Layer 10 of a small transformer language model trained on English Wikipedia (20 layers, counted from 0, width 128). Numbers have three digits each and are written without spaces.
A neuron's activation on a vector x is SiLU(gate . x) times (in . x), where the dot is the dot product.
The model reads these tokens: "E" "P" ")" " from" " " "19" "99" " to" " " "20" "02" "." " He" " has" " been" " may" "or" " of"

The vector x that enters this layer's MLP at each token. A number n stands for (n - 500) times 0.012.
0 "E": 527573393573425513843268471505584539514709667363619617453654425432365731520561574469590424445600190398624500601355495622187277548520434536603460637464476647593340601467307510403473599374490706454669451328583392530664529629504382333558443522364404728396418599499547689484567262545402708462344609622615608708427460463482623529560614529708481572522316736400560412470691400250473648490377
1 "P": 501602390624332476545517496444383475538509658249605489351657522356587642638572638567507362658603140511664571628479621558176504453588347459666507613560402631596494697402284602572409432401498516365605532466595513620667567494438534474595565529455426892472470592313683546478592332466468663472498619627653469559337536536488781500456464512804415596276316582346412417533582525346382577493491
2 ")": 395561363367368400545466540428469510520596661525604333380602506617340363493540759444319434494605223527586578582412480561406481781403414333428316605502206511421463519565511410504451392718400528477640579638699454350610379684536430342599457523361383553634566697259549567519466343384605780538455681490692536449424371476521563463579616557870718442302122570411575531583525534422469730589346
3 " from": 536424478475851423582269533470483389420544553535373623260515425407596686508547584280385343578462304374535505418496505248314521684464413378490631441559436436524493529786534482547619539499550477504457616543436551445405615663303665447521215553536575511630625505606501589620542532259436694531498666492514371437300507770566420465484402484548373453346443621260390712412596484379364463646547
4 " ": 327456399371809476603488488619599447552557652518513795539330476602461565544518564385475175378594439552406570470420635532442702561409540574544597697434356583421561585454404464566516507464468472396366480603552441264558417524472525593567531552593456862589558736563577519536585434320433604364565532482576338470573329689432380532410493524572336479338529579605437525391409375277433544540504
5 "19": 384644402338752430716433612663519622606547742427572534400503526408452615497301517486463287374529270413343544463468549490312567610487527555626594710548561549411418506565478522517672447610515635420354558622411419310468697467420417625651592512526472732612499609528489463552641253444601658481498381584550452727396455444346535595306490462565264580341575422419420258414475346522359600436686
6 "99": 465628426316525641566377497467515538625340656541555615545482521436449759561552655602339305618480282667568556609417393665363402699565383560381510666410469506522172845414462380513638302504402586356454554576402379186558416613322390602502540474590465665415496631274534425468676681431637574338393456421643516465466424448432638375450358519334174655310519469527483218648583252450419529421632
7 " to": 574433416477747535555324298454316428701411544675390551596406523289377610426561568559603417557486380606402520543579484405265612654466622357478517450405403473552409362467443459412569436601284566558438605411382233470594644668498573503563502646500417596584717384632394484502366461409535725548546790562502375431508526534632403616648406585680288712426566509432443681501439458368394392501454
8 " ": 396560449411647512668537496649521447550536444533415896522307529516458551485536552360450168384646432663633698617385602540487700597380483566600634591385380579425591601404318481507531463514372520453411506644476471409615434485477581703634544569573534804574472640595603570517519488441433642409553583532537357381579366576385354507546443441604390428354414576616380552479408420288483519548523
9 "20": 371785466409619286526275661596617531612434450489519691362497602474461586514382675534513229501459415441519591584542396570338607677484581640508591526524575429359451436474412304481624457672432514358416537618428537410630485607426409713622555631598541565439447538420416543560622363552567745550542419529476347655369547453322641645494501389597210685375528387526312311423407310400398562558748
10 "02": 411507464337434638617390473506425614603393532520629748519637546392423599422483574478357299620494281607724634651486395509332491695458381535411537552399406651563277781473386413396551304623381595498433476588363113366504450491355472706468588526642555649507496581451528339473425563366612685445459413460589561562479528371524691417518345508512282565426446486600511256659671333375560639455638
11 ".": 431458268418452458580406589458348447569417575563577478574578569471591584423434672356486576550441534562668547644547525492301417511557487470464600532432443567330534651677492526578431399559384308466541571489558420456512522528490689434473719428577641548668605636448371672475474651452597741502492459455493469463716463509482527429311497500959600416149447569469589716642609287281512545606451
12 " He": 618376359554421332801716494614510402589473331492529389381541339578570554275473748356529541499338386525333759491438469393284677381484645580521581507520670547375584530572522402454514487708416533439214512485716600357326537776465237409471395299472566620470427405498319445597653548532546711807358507351426432602441489625505613496502709620544330614534313681652569433780471638209576676591573
13 " has": 662465498377460368774496535518493738511557283541301306453559525651494497356456603340315485460686401681538509625234686618449548706571697401330654413480443692430516590485254577487447663568534565521544502615476557255285605716445437399620399359354406707523432675474415424704623593263465771691541744409540219643578526637482520366452443636266536596566370535403690508784394459425393431270689
14 " been": 685466398489362542822352443483724555498592392481617452547580418605601555469490548412540364503461356696509705507274337493298675698425596592511497327556592588558546554551504694523340520733465639460738467375609526338400585631448582518465480524591609548376527459448641376727450621387556601465517684585541487534480508473204584572379646558313355357440455693305651548598457500156427502545676
15 " may": 608596478382372610904529559656486622757566479660485482503538460529407489503569452587463507552371444694323671392352421336334753662598466390740414439598638415529413538516339565589405656666242441628597448430715647307575399361447542535554503391396302565787540795464346562776471606484552531500543506487685294465605565406600365441333544567410400615491283503565547471566714574352223396523759
16 "or": 419643467455575658519489601400454654434648503477593455457448575533445576497507629508559496643479406532569517580392323460263541595609525614509407483537503282529563493456363540718568603528315560540336451508616478628613425510430513502600503481647458729461635733378341424695521676462493556546556386654536531519529301470554479593165541538245417410224284534470557422626668649341495519484533
17 " of": 469425482466778541665383634577496629526525353544380607462568415480486638546629410438647422665503490493493479428435365632434563556574545303516468486407514494553524721625681532538464609485458683468480531495566284643497396629502619508582365468385628737465466579522544493630442488536677404599430601567573190377500326502536510534468468467501341424267440584418430619507548440517380429583517

Each question shows the input weights of one neuron of the MLP. A number n stands for (n - 500) times 0.0016.

n442 gate: 601566553469419358472721514558448652469587768541497238602508378486436544408601527621754497422484463395517358364489633356633435526492617513464534508420399568486542400503426471438412640544532447395516534428438589497625417468369441474351482560366452505375508519568484403475407495538358417485449549540588481441300456564616460548553586428576529291513536393600525446400418439531531351550516
n442 in: 440444447655451554470449517378531566736473217511514584663573500639506540560536391538245548619543539676442568724555473451462574500556471363378418512684468468534407646344564568503455582362353534500565497485300492468506609547615497500518410409640624498675497553587588348601505443524517584631562622570484552605419662454662656411341517489377391551605547545547514517546456584489457599506564
Its two highest activations, in order, are on tokens 4 " ", 5 "19"

n385 gate: 613306428727546336497579601429494509341544647719385437506497445300559516585564409589428639588519536568555630623506433604480457586488484552664515690638306625398598468407512548303566585494534503494487473605367650526589343506467380568377439602648494568478683290512519582283479561506463350248533276494530589726496539527474497454416390531464656417506582544533326452402335624368436551701606
n385 in: 532500469464464503617465477387578605500544587448583566517460392707516718551632484669513397608423486621377520193584537500602557312563395559530635421569622550449623464521532510439588475576448500645424513444567454553312521298406449225520598375636601522584481278666404617416457297554525422698642468655337419346416432421367538404614601720536589597515490377559258443585759435491561576491447
Which token does this neuron like most? 6 "99"

n304 gate: 539503449509384457570560435533517481411395598615451562471318520555543665430398362417636549424483486378559520509412595458654293479518432410422487531495526342566408644425537485360441565455385492620533607587531746537594413497451356357455411624503443395481444409431420544469309503573535584603443569410510401484406458427564508451567543684407673522612537595489569519362358480435736527489304
n304 in: 545607384517463312613483537484487684649610409545673428651562397544495517446381431485657452609314450578366391422459307616488377381542592530335403589401347487369352413630581442413571531361355469633464345486516500349530466476426400420460594486578522417601579525430480633528529534426399529605648593517477444635386577564620533640551461583461554342542645550517393458451432509492444614590429
Its three highest activations, in order, are on tokens 0 "E", 12 " He", 2 ")"

n81 gate: 500457489494346372427543482338414632506506375453523549538450562527386567503549446545414371839401589471500518652447708648536633486514349386472223461497353433581447555363513465587568489569597497472681442500555545623472573584437419315328503486400534463254438466591523635409569468601463404448399352503329533467525553552535523446394363600495633451694557583405529471476466660579461408441466
n81 in: 497407630597554497474509620486588591436356497539526587457463503497480450447693555579361525521299492497560549610443382525550601491420512446486433524782515473526554592384497621412543456618724429446485583443603542488519593494536530522566711670343546517612460592557374381390536704389440421368287465384533340439529679570604644460542370249384379607601639558515438535659377683580408544529551
On which token does it fire most, and how strongly? 2 ")", at about 1

n33 gate: 462444405495418531381540635509628428381563552495480363452545482547559325592460434557466441434695485532672518675609471368471523630481472476370619428461508509517335375453455551483539377538546445522438531403528395655425446459453514333507438525502421623437415462262600495510292580467452376629495480544493491444492508403540510435566534392600469504505426622388492574563485467505659505507507
n33 in: 590610519590553359481594416427453324483603453495573544598462541510417422550538402505609572466491524500459549508637593468490458507353660602608360493461520502542477426493626641674366596543500439427575564495469391463485497429569381538574394434353575688516440603555554505459430510553557648416507464565585415473523505525589509561486628430434541464574549477582555481437463360607486542560495
Its two highest activations, in order, are on tokens 6 "99", 3 " from"

n298 gate: 593500515568610616393447527558473336370459500420604568575629561472494614595690441679409678469623503492645472567584483689444506422554246431537297347538300439352572450500573561589444467511349481664441391482438446500414327587370584459377509425774332553462485455561625468406582488545503399559660563521481550559575473398552409655521350620363605492506537482531353470336488421582648663332477
n298 in: 662462465394659460467355342555556610567525583453357425706550599515403309581221555573379458389444550513447469488619407522594506489611353551489427455514409554526371621544640481500466387360475568514486439554439292448428516474428261562429604307529630475623460349535541422562545535635577587519613532344532431486365723411574457610557321506607399516484497437401447465575588599434508282480594
Which token does this neuron like most? 10 "02"

n255 gate: 554372495508415486547516544354271393469454514472554479542513396542453484606529534832421515558470433493582444402404479531596466469480610518426485392466411448369495269569512532468598519477468323601569525448526622330425662531640457620454384573428545349537508395600303548505416454442338589407505538532453554543524276454464545447390606643394482534537442368597356554377437467452418545414482
n255 in: 477552523426359532589513435469440475402470516536566375431500594540455597600603520484528522612405574451526617538493410559511620554553591635597493537420447595467498347363555627520368543449495571448616575393517471540443378574498595432475495571394399418649455530526487432319607549452591467598411602487585507288707534601513455474503432415333468450597579500424685523620691334567536363634458
Which token does this neuron like most? 9 "20"

n364 gate: 484495427421628581366561467654409364450427664470545550505579497450562447379416651398484460369380520529352522409420607633561373392615503408530343601471442387421523456382627359508380589579629495503408611622356551450412486601490443511517513683524600543407583498542527534505452463475626470445475529440525621615494373410500750450414505607408708554549470644552436439524510457588432584557572
n364 in: 481520508329486581444561459570381422597523565467489582512621505522621366384446624425487508294382569581546550529375510443295506632637495397355415483516688562511431601503483416463447527590575443510492769415543588503529512383546412531449508339521378525607625469378639574465553540275461491503419492558550528497588533371484492422669418439618561474401398540602432620609416410341531543362479
Its three highest activations, in order, are on tokens 2 ")", 6 "99", 12 " He"

n90 gate: 586472494476500605492591470530564394463578460396565648513545431457431399619450433638451447506536748508512367554531469389576432423561433432393579567541521538468744556598511590541439529602551503517687611539231517377446535471667619651375404503471374427480445442404568582434736408564572500228467536354383541478617347492506419442581416369539348474426476576591423424717670473592368597684448
n90 in: 593592369623649466588497536547505310590440469500630535497557333432517476327478500522503517506473612525379525557491409360394348552385549626393580482681236514447486543727559436488541627633510728520385397454421571503586283379382478629457594420500477608720494587536494615723636524500491479400637625435448549318526485506518515333630430626539551473616656640564386506452517476506429662621552
Which token does this neuron like most? 8 " "

n21 gate: 458464444481492559437518558437388530519442524441528469635480371559490381585500543457538510582604646486283484475480530386525548293415421522431335386513463510541406606532549617521596480377583464458421597373441413575409376530534398368391557541485301487543482403488526556490375313403530516396510324538588681558571424441500409347700523589573532440560553452452487621542447532468645615380573
n21 in: 523723612440461500447543479438587525508516495519644650456570560444517439352664383466478392490615515521346410560530485671484468375589497326519459495423374575538544390399571415518430638355495538522641521466596532624628517421452517592594418503440427474567594593474579538358486469519517542476428459653408547553553402387693495313461575522398364353587408488500433429616549484531439475554453
Its three highest activations, in order, are on tokens 12 " He", 11 ".", 7 " to"

n130 gate: 535453671440697541562563273512414446519649544424429523459497570539588590550531508683425473519537638386479555393551558437521354556592530398615490543427574527413419579358438469421464393528594410490537530676357599642562483241535490587393490434445534473410551484610595602417462505445577442505418487555512551545694406458414324445511594375421508462564429329611622542382467487570593411636472
n130 in: 463396300658437468583561509510556713326610743612533530449479543506432478491612459581558637646522433415656532598470460452465430476587506478489532463426483508506516534558566557478651464503485485441597593406394390439467555489561531539442519533641417455514576425422648508540654584495462451631626466464340713764439457606733563494648519646602447348495411448491477342577429546516588420451307
Which token does this neuron like most? 15 " may"

n355 gate: 556574593533385352562544416533652400613594475447359616515404581411561571516382587433344703578547679595533611622454525328568543497617395474329644446598646505608494579628463334500344523463668590477692642449397644570431590500458566581381542471448683373351532434402397453488466479525671490547478441413315575572487700525479627592440381399497618353604509619494491418455483572630536415591491
n355 in: 500474583374542346486581446559494612559767642668513562385560468533518569563596386585420657468670591416522720390515554536528490636393497488590677558528665462481527374624477429653429391407615628588438569481595349328507517549488421443458611437376500460678613413526535661580739636305537459547642346317355547642455306610481645477379658540559548242517383500452598472599393340417542569534445
On which token does it fire most, and how strongly? 14 " been", at about 1.3

n240 gate: 528503440422480538347547472539435527587438415309664503483647409590421494562488519454470571463581634433486319553581492364661512565492409605489415526500431660387593224450410602519246577574362451554528334563342452422601421503563414509535609556558640594397673438577550442407627506482632544539652433316510490629518350505466440642565629303586556483490537538451573492486595528518519583524608
n240 in: 598473559353655572565466515529430555547588551315679542493538401494489460482688610530413495588457471426543605445453601662424869494562401525522568477486308410443399525505595633489556506435389423563455446480470393426405488555516401509487549449424475490740286268529374376462421477573406565454352537576482533632394523457384520494474410562353527627542521562553583531395213445382492452431389
Which token does this neuron like most? 4 " "

n386 gate: 441514606536551427441697616424611571309519555408465396553472491543368564615577474485448492521383590360497457653596478598687390449577419334539511434681563679494461477414537506264477428411403457607619531446472700594553407497420519398503589488618503200514563474473415676485475421563619441547357430578568380583295607461524491570589595261399489490595449486380556555646494512420559494421372
n386 in: 526369586382427343500510204506347327602420397593523478435516354459746399424604551598465537607385648521437746549440584700465554409540366535503375436471342458422562435386659465769433529603598382481532524457559346527340297462546634631553394575468371561490598436476578378348491546506478506387583425387473397312707520556497404666401532782473587203479550481450415519427382467700484568481541
Its three highest activations, in order, are on tokens 0 "E", 9 "20", 1 "P"

n357 gate: 412487487461550386488495392487539429311471688433446441590365506338441388488532471689454469508492516352379315602516503685723602350672620581601443408593556439473552409580426526446463527487520487552357463472389437438552717540497523457524526514341452422487548442563481505381448505408231576439656634551598543600452575479544609525685508425518458488523576626539533595469381331585490503484474
n357 in: 503546387350629563411238632464463550480488552503541394500461716486433489395520295611443425539514526622419506579473471402397600572513559458275487641549543556448511616490436559492398350455399609548565609348448474440426704431679459561502508527601454379519527524396539383598526583425575605309562450524574483482494444466522586474441327576495466547520423587545403743391272500425500527473374
On which token does it fire most, and how strongly? 7 " to", at about 18

n131 gate: 645537605471457642470713586645533399521494423597500494537503445330539525653500686608425665465390524414560527377404503511402544465513361581543532543566407296422427509455503527520414522484646651663480382569580671561422543495407442461490592382447405519492393523466571578486465537572426362550436364450367670678454474404291414523448500395521570495696750431497480424348508595590487427620379
n131 in: 598588503403638530450403520668560403592485602473571486398407477673643563442655387503289465629506515550337485323483497387533488511468406494560544479379535476520376459546523534597576466478565614649415527494543461542757384542495374290505599663429463527581517605593511613381544520443561692578603583412579380514396488465750593679800311610425486584500456396553488520547464629492579460517447
Its three highest activations, in order, are on tokens 14 " been", 16 "or", 11 "."

n71 gate: 462646491318423633540756518532427567554574579414679343492461562409452303500273466569477571598523579521494361512685536469459539520401298553503453521403551565503478481475524528275435420456484537458592470503396475407373459492519402420419348425652523534443489490559706328550635334576556429459574480491591454350529597333759401557412477466495730477476425283545544578470588586473599503410384
n71 in: 515539465436388643601739497497304640518371335605405550544568654243529589588575555279468430515384541467482484424330548543476364761436722377446378482424540307532418487508612397497474553633615541514497621582368420442506442480441408355620582464477374445460615513511595330482458601455543518347419613506393477536484446525355593334250377468508475519555515544637476497570584573461449332540578
Which token does this neuron like most? 10 "02"

n60 gate: 387417475470441512535420395439490680595613470377571370629591667625632448549464475411627644526434466408491503390469563459454410481524553506489489406480482543583434561340536550526573517626565450627613497362418654479423641506579331229325262463627308434352492584468374364340342356557486510589532471361452583649506465432532486509637444500500538413614494396385532528427433602597527591664617
n60 in: 605513489534699440560454550485386582389616474644576497562484441469543538546573586599403593503406594394558385520670508587519383426516492439495479455758616571326566378402401533421363473390453568616402600691461603520339413558640431547515618328522519472545412488343489454669573528425383486510500632700419454412425300477514366494492446373438411478470613513567483522581577397472385405372412
Which token does this neuron like most? 13 " has"

n91 gate: 607393469677523521323639418348376409417704395396460576493552509476503523445533525580385514685474488418480437408508390602447434588557541371625429385427373527400703659462696481454458619647589511591514494553438434349524547569543457603305497426262463427419500523609517480584473370438514605470522446441378565465403549411509525458535511629535713413710506393573699486477439427543484347608444
n91 in: 320426509627680494531523614549521336418590374534465434403354608399454550587314610731592752284638457659503512534463565528497390540422479534659559563483600435471396425550489519453595384531380476608596503497536494579362401511262569640532646436341512450449397531367535596574514441472534480506702321584467675478490476372449543521536494601577522505413319595572612555342497407470447305420523
Which token does this neuron like most? 2 ")"

n148 gate: 478528379514379610540529574610452417427574503543588275586569527603458320489429600469680437415508495443481396469510544482541545420429442536587554406497411530596402661480645607516547612600471537510497522563391608508382415466579442520551262548556487450356463550488521418448365441492669463639621438381436533429447538640519590369546426550565326493590536590528346439281361681510418599477330
n148 in: 497446356500428703452456489529476356554508651453568394527327580563510384603458539375508324597503590476455341587482420417446377432411476510368450454485543478497565570371415633443508417560410561551438560452512606402365394444502672519578435416702614640646355507383508459399684447616459452500530419402449521446526593517468557372513660490701455495456500492462542521700546444507520477597487
Its two highest activations, in order, are on tokens 12 " He", 2 ")"

n413 gate: 476420571661448593369476210487614479561249672477511524507479325564487435685560606386349520563664472431514312437555436508567550484388596477510323431482503405444443655497512515433497508444538349567383478464503735414336383370657374452343615425609492423437372543395511407440424403535503512472495430463470535500453604482489539436582590574570508423515483508464370460541463552561528484500571
n413 in: 583572440318348484437475607576475540529530556561503576487525314559525574533389339495452461566454300427669594470570583603425599631500461532481395345555590471467360520527528439337410459666657507505591353463485532503437559585473572500270485456454586509488572555588515528560366567495512509565575505518370437534590513398393477545615563578507378505635756482595539449484473466536485388475405
On which token does it fire most, and how strongly? 1 "P", at about 0.64

n55 gate: 586404483503567515502696459521379390393536314595343559498399611500548471548588621485430597450618559316491551695580519440525616519489485486592369421536373452389626503470402478531363418410558439536387437594565426583372650522667340333523454568523514498483492434503460461396668540581542264404481300602497580416572387586361452456259615492361612426569574385357471506424581430559456310519422
n55 in: 464555448539524565382622302349635614576665426352488561497360428671491591528345411372445414563706374440658743265452686359477353577428395573539458431428461475628610441542397560392540427511547478463500700581439559625626417511569349428447464368741457507463614544489441506577386394475500677621428415555467343456632631606604474500494546584522531576465427517503500573497383530553422477406394
On which token does it fire most, and how strongly? 16 "or", at about 1.6

n362 gate: 556351382453675573449561598562363510566418506401396537491505590450516652627333741677403553555471653539497397366461684413469492415455473472457454432437528359487503595286498529527388516548503365402455567582381536470477698490558433593462403535479513498539425566507615500516500513462518516327422463505554589548561481313427508572579295364423556445502588550555500484310399456477459450334466
n362 in: 538421554407441312567511503469261526622561520412473664533362556483417675590382647658403454441311491578486346419479578306430480553461559432510534612428469442329602628436498382410452551734579450392422588547482555446407616471580480668461487443495562481675529527477424390605487629418413574462395467559382498500506470410450476551403355468395456519518441516553574706419378386528414522410585
Its three highest activations, in order, are on tokens 5 "19", 6 "99", 4 " "

n14 gate: 663557642526560526306334438401513435471565375328353503536567313375426436512636505561399511338503476444475491473392631521532619355547343390392481497514394485483495385574460362386495453365617449371569552622611615506455543594463513432417471400588505453372533505616508516475429497584686454557461517396377554647448435297588481474489363645602481443634339440566455600321508557545577503594335
n14 in: 553537569620604355704509444423558423433497452397466636439538211298515371617549706462355622579512529548335716530426585438322506503364409396447474554422465520356447493361517300509554360503391267663430558465532683408447473628430408559522544506576646628650440519472475412556398472404446583387543543509449452587524372404556551398397567533535556670665630509484584815437518400474588488440437
Which token does this neuron like most? 3 " from"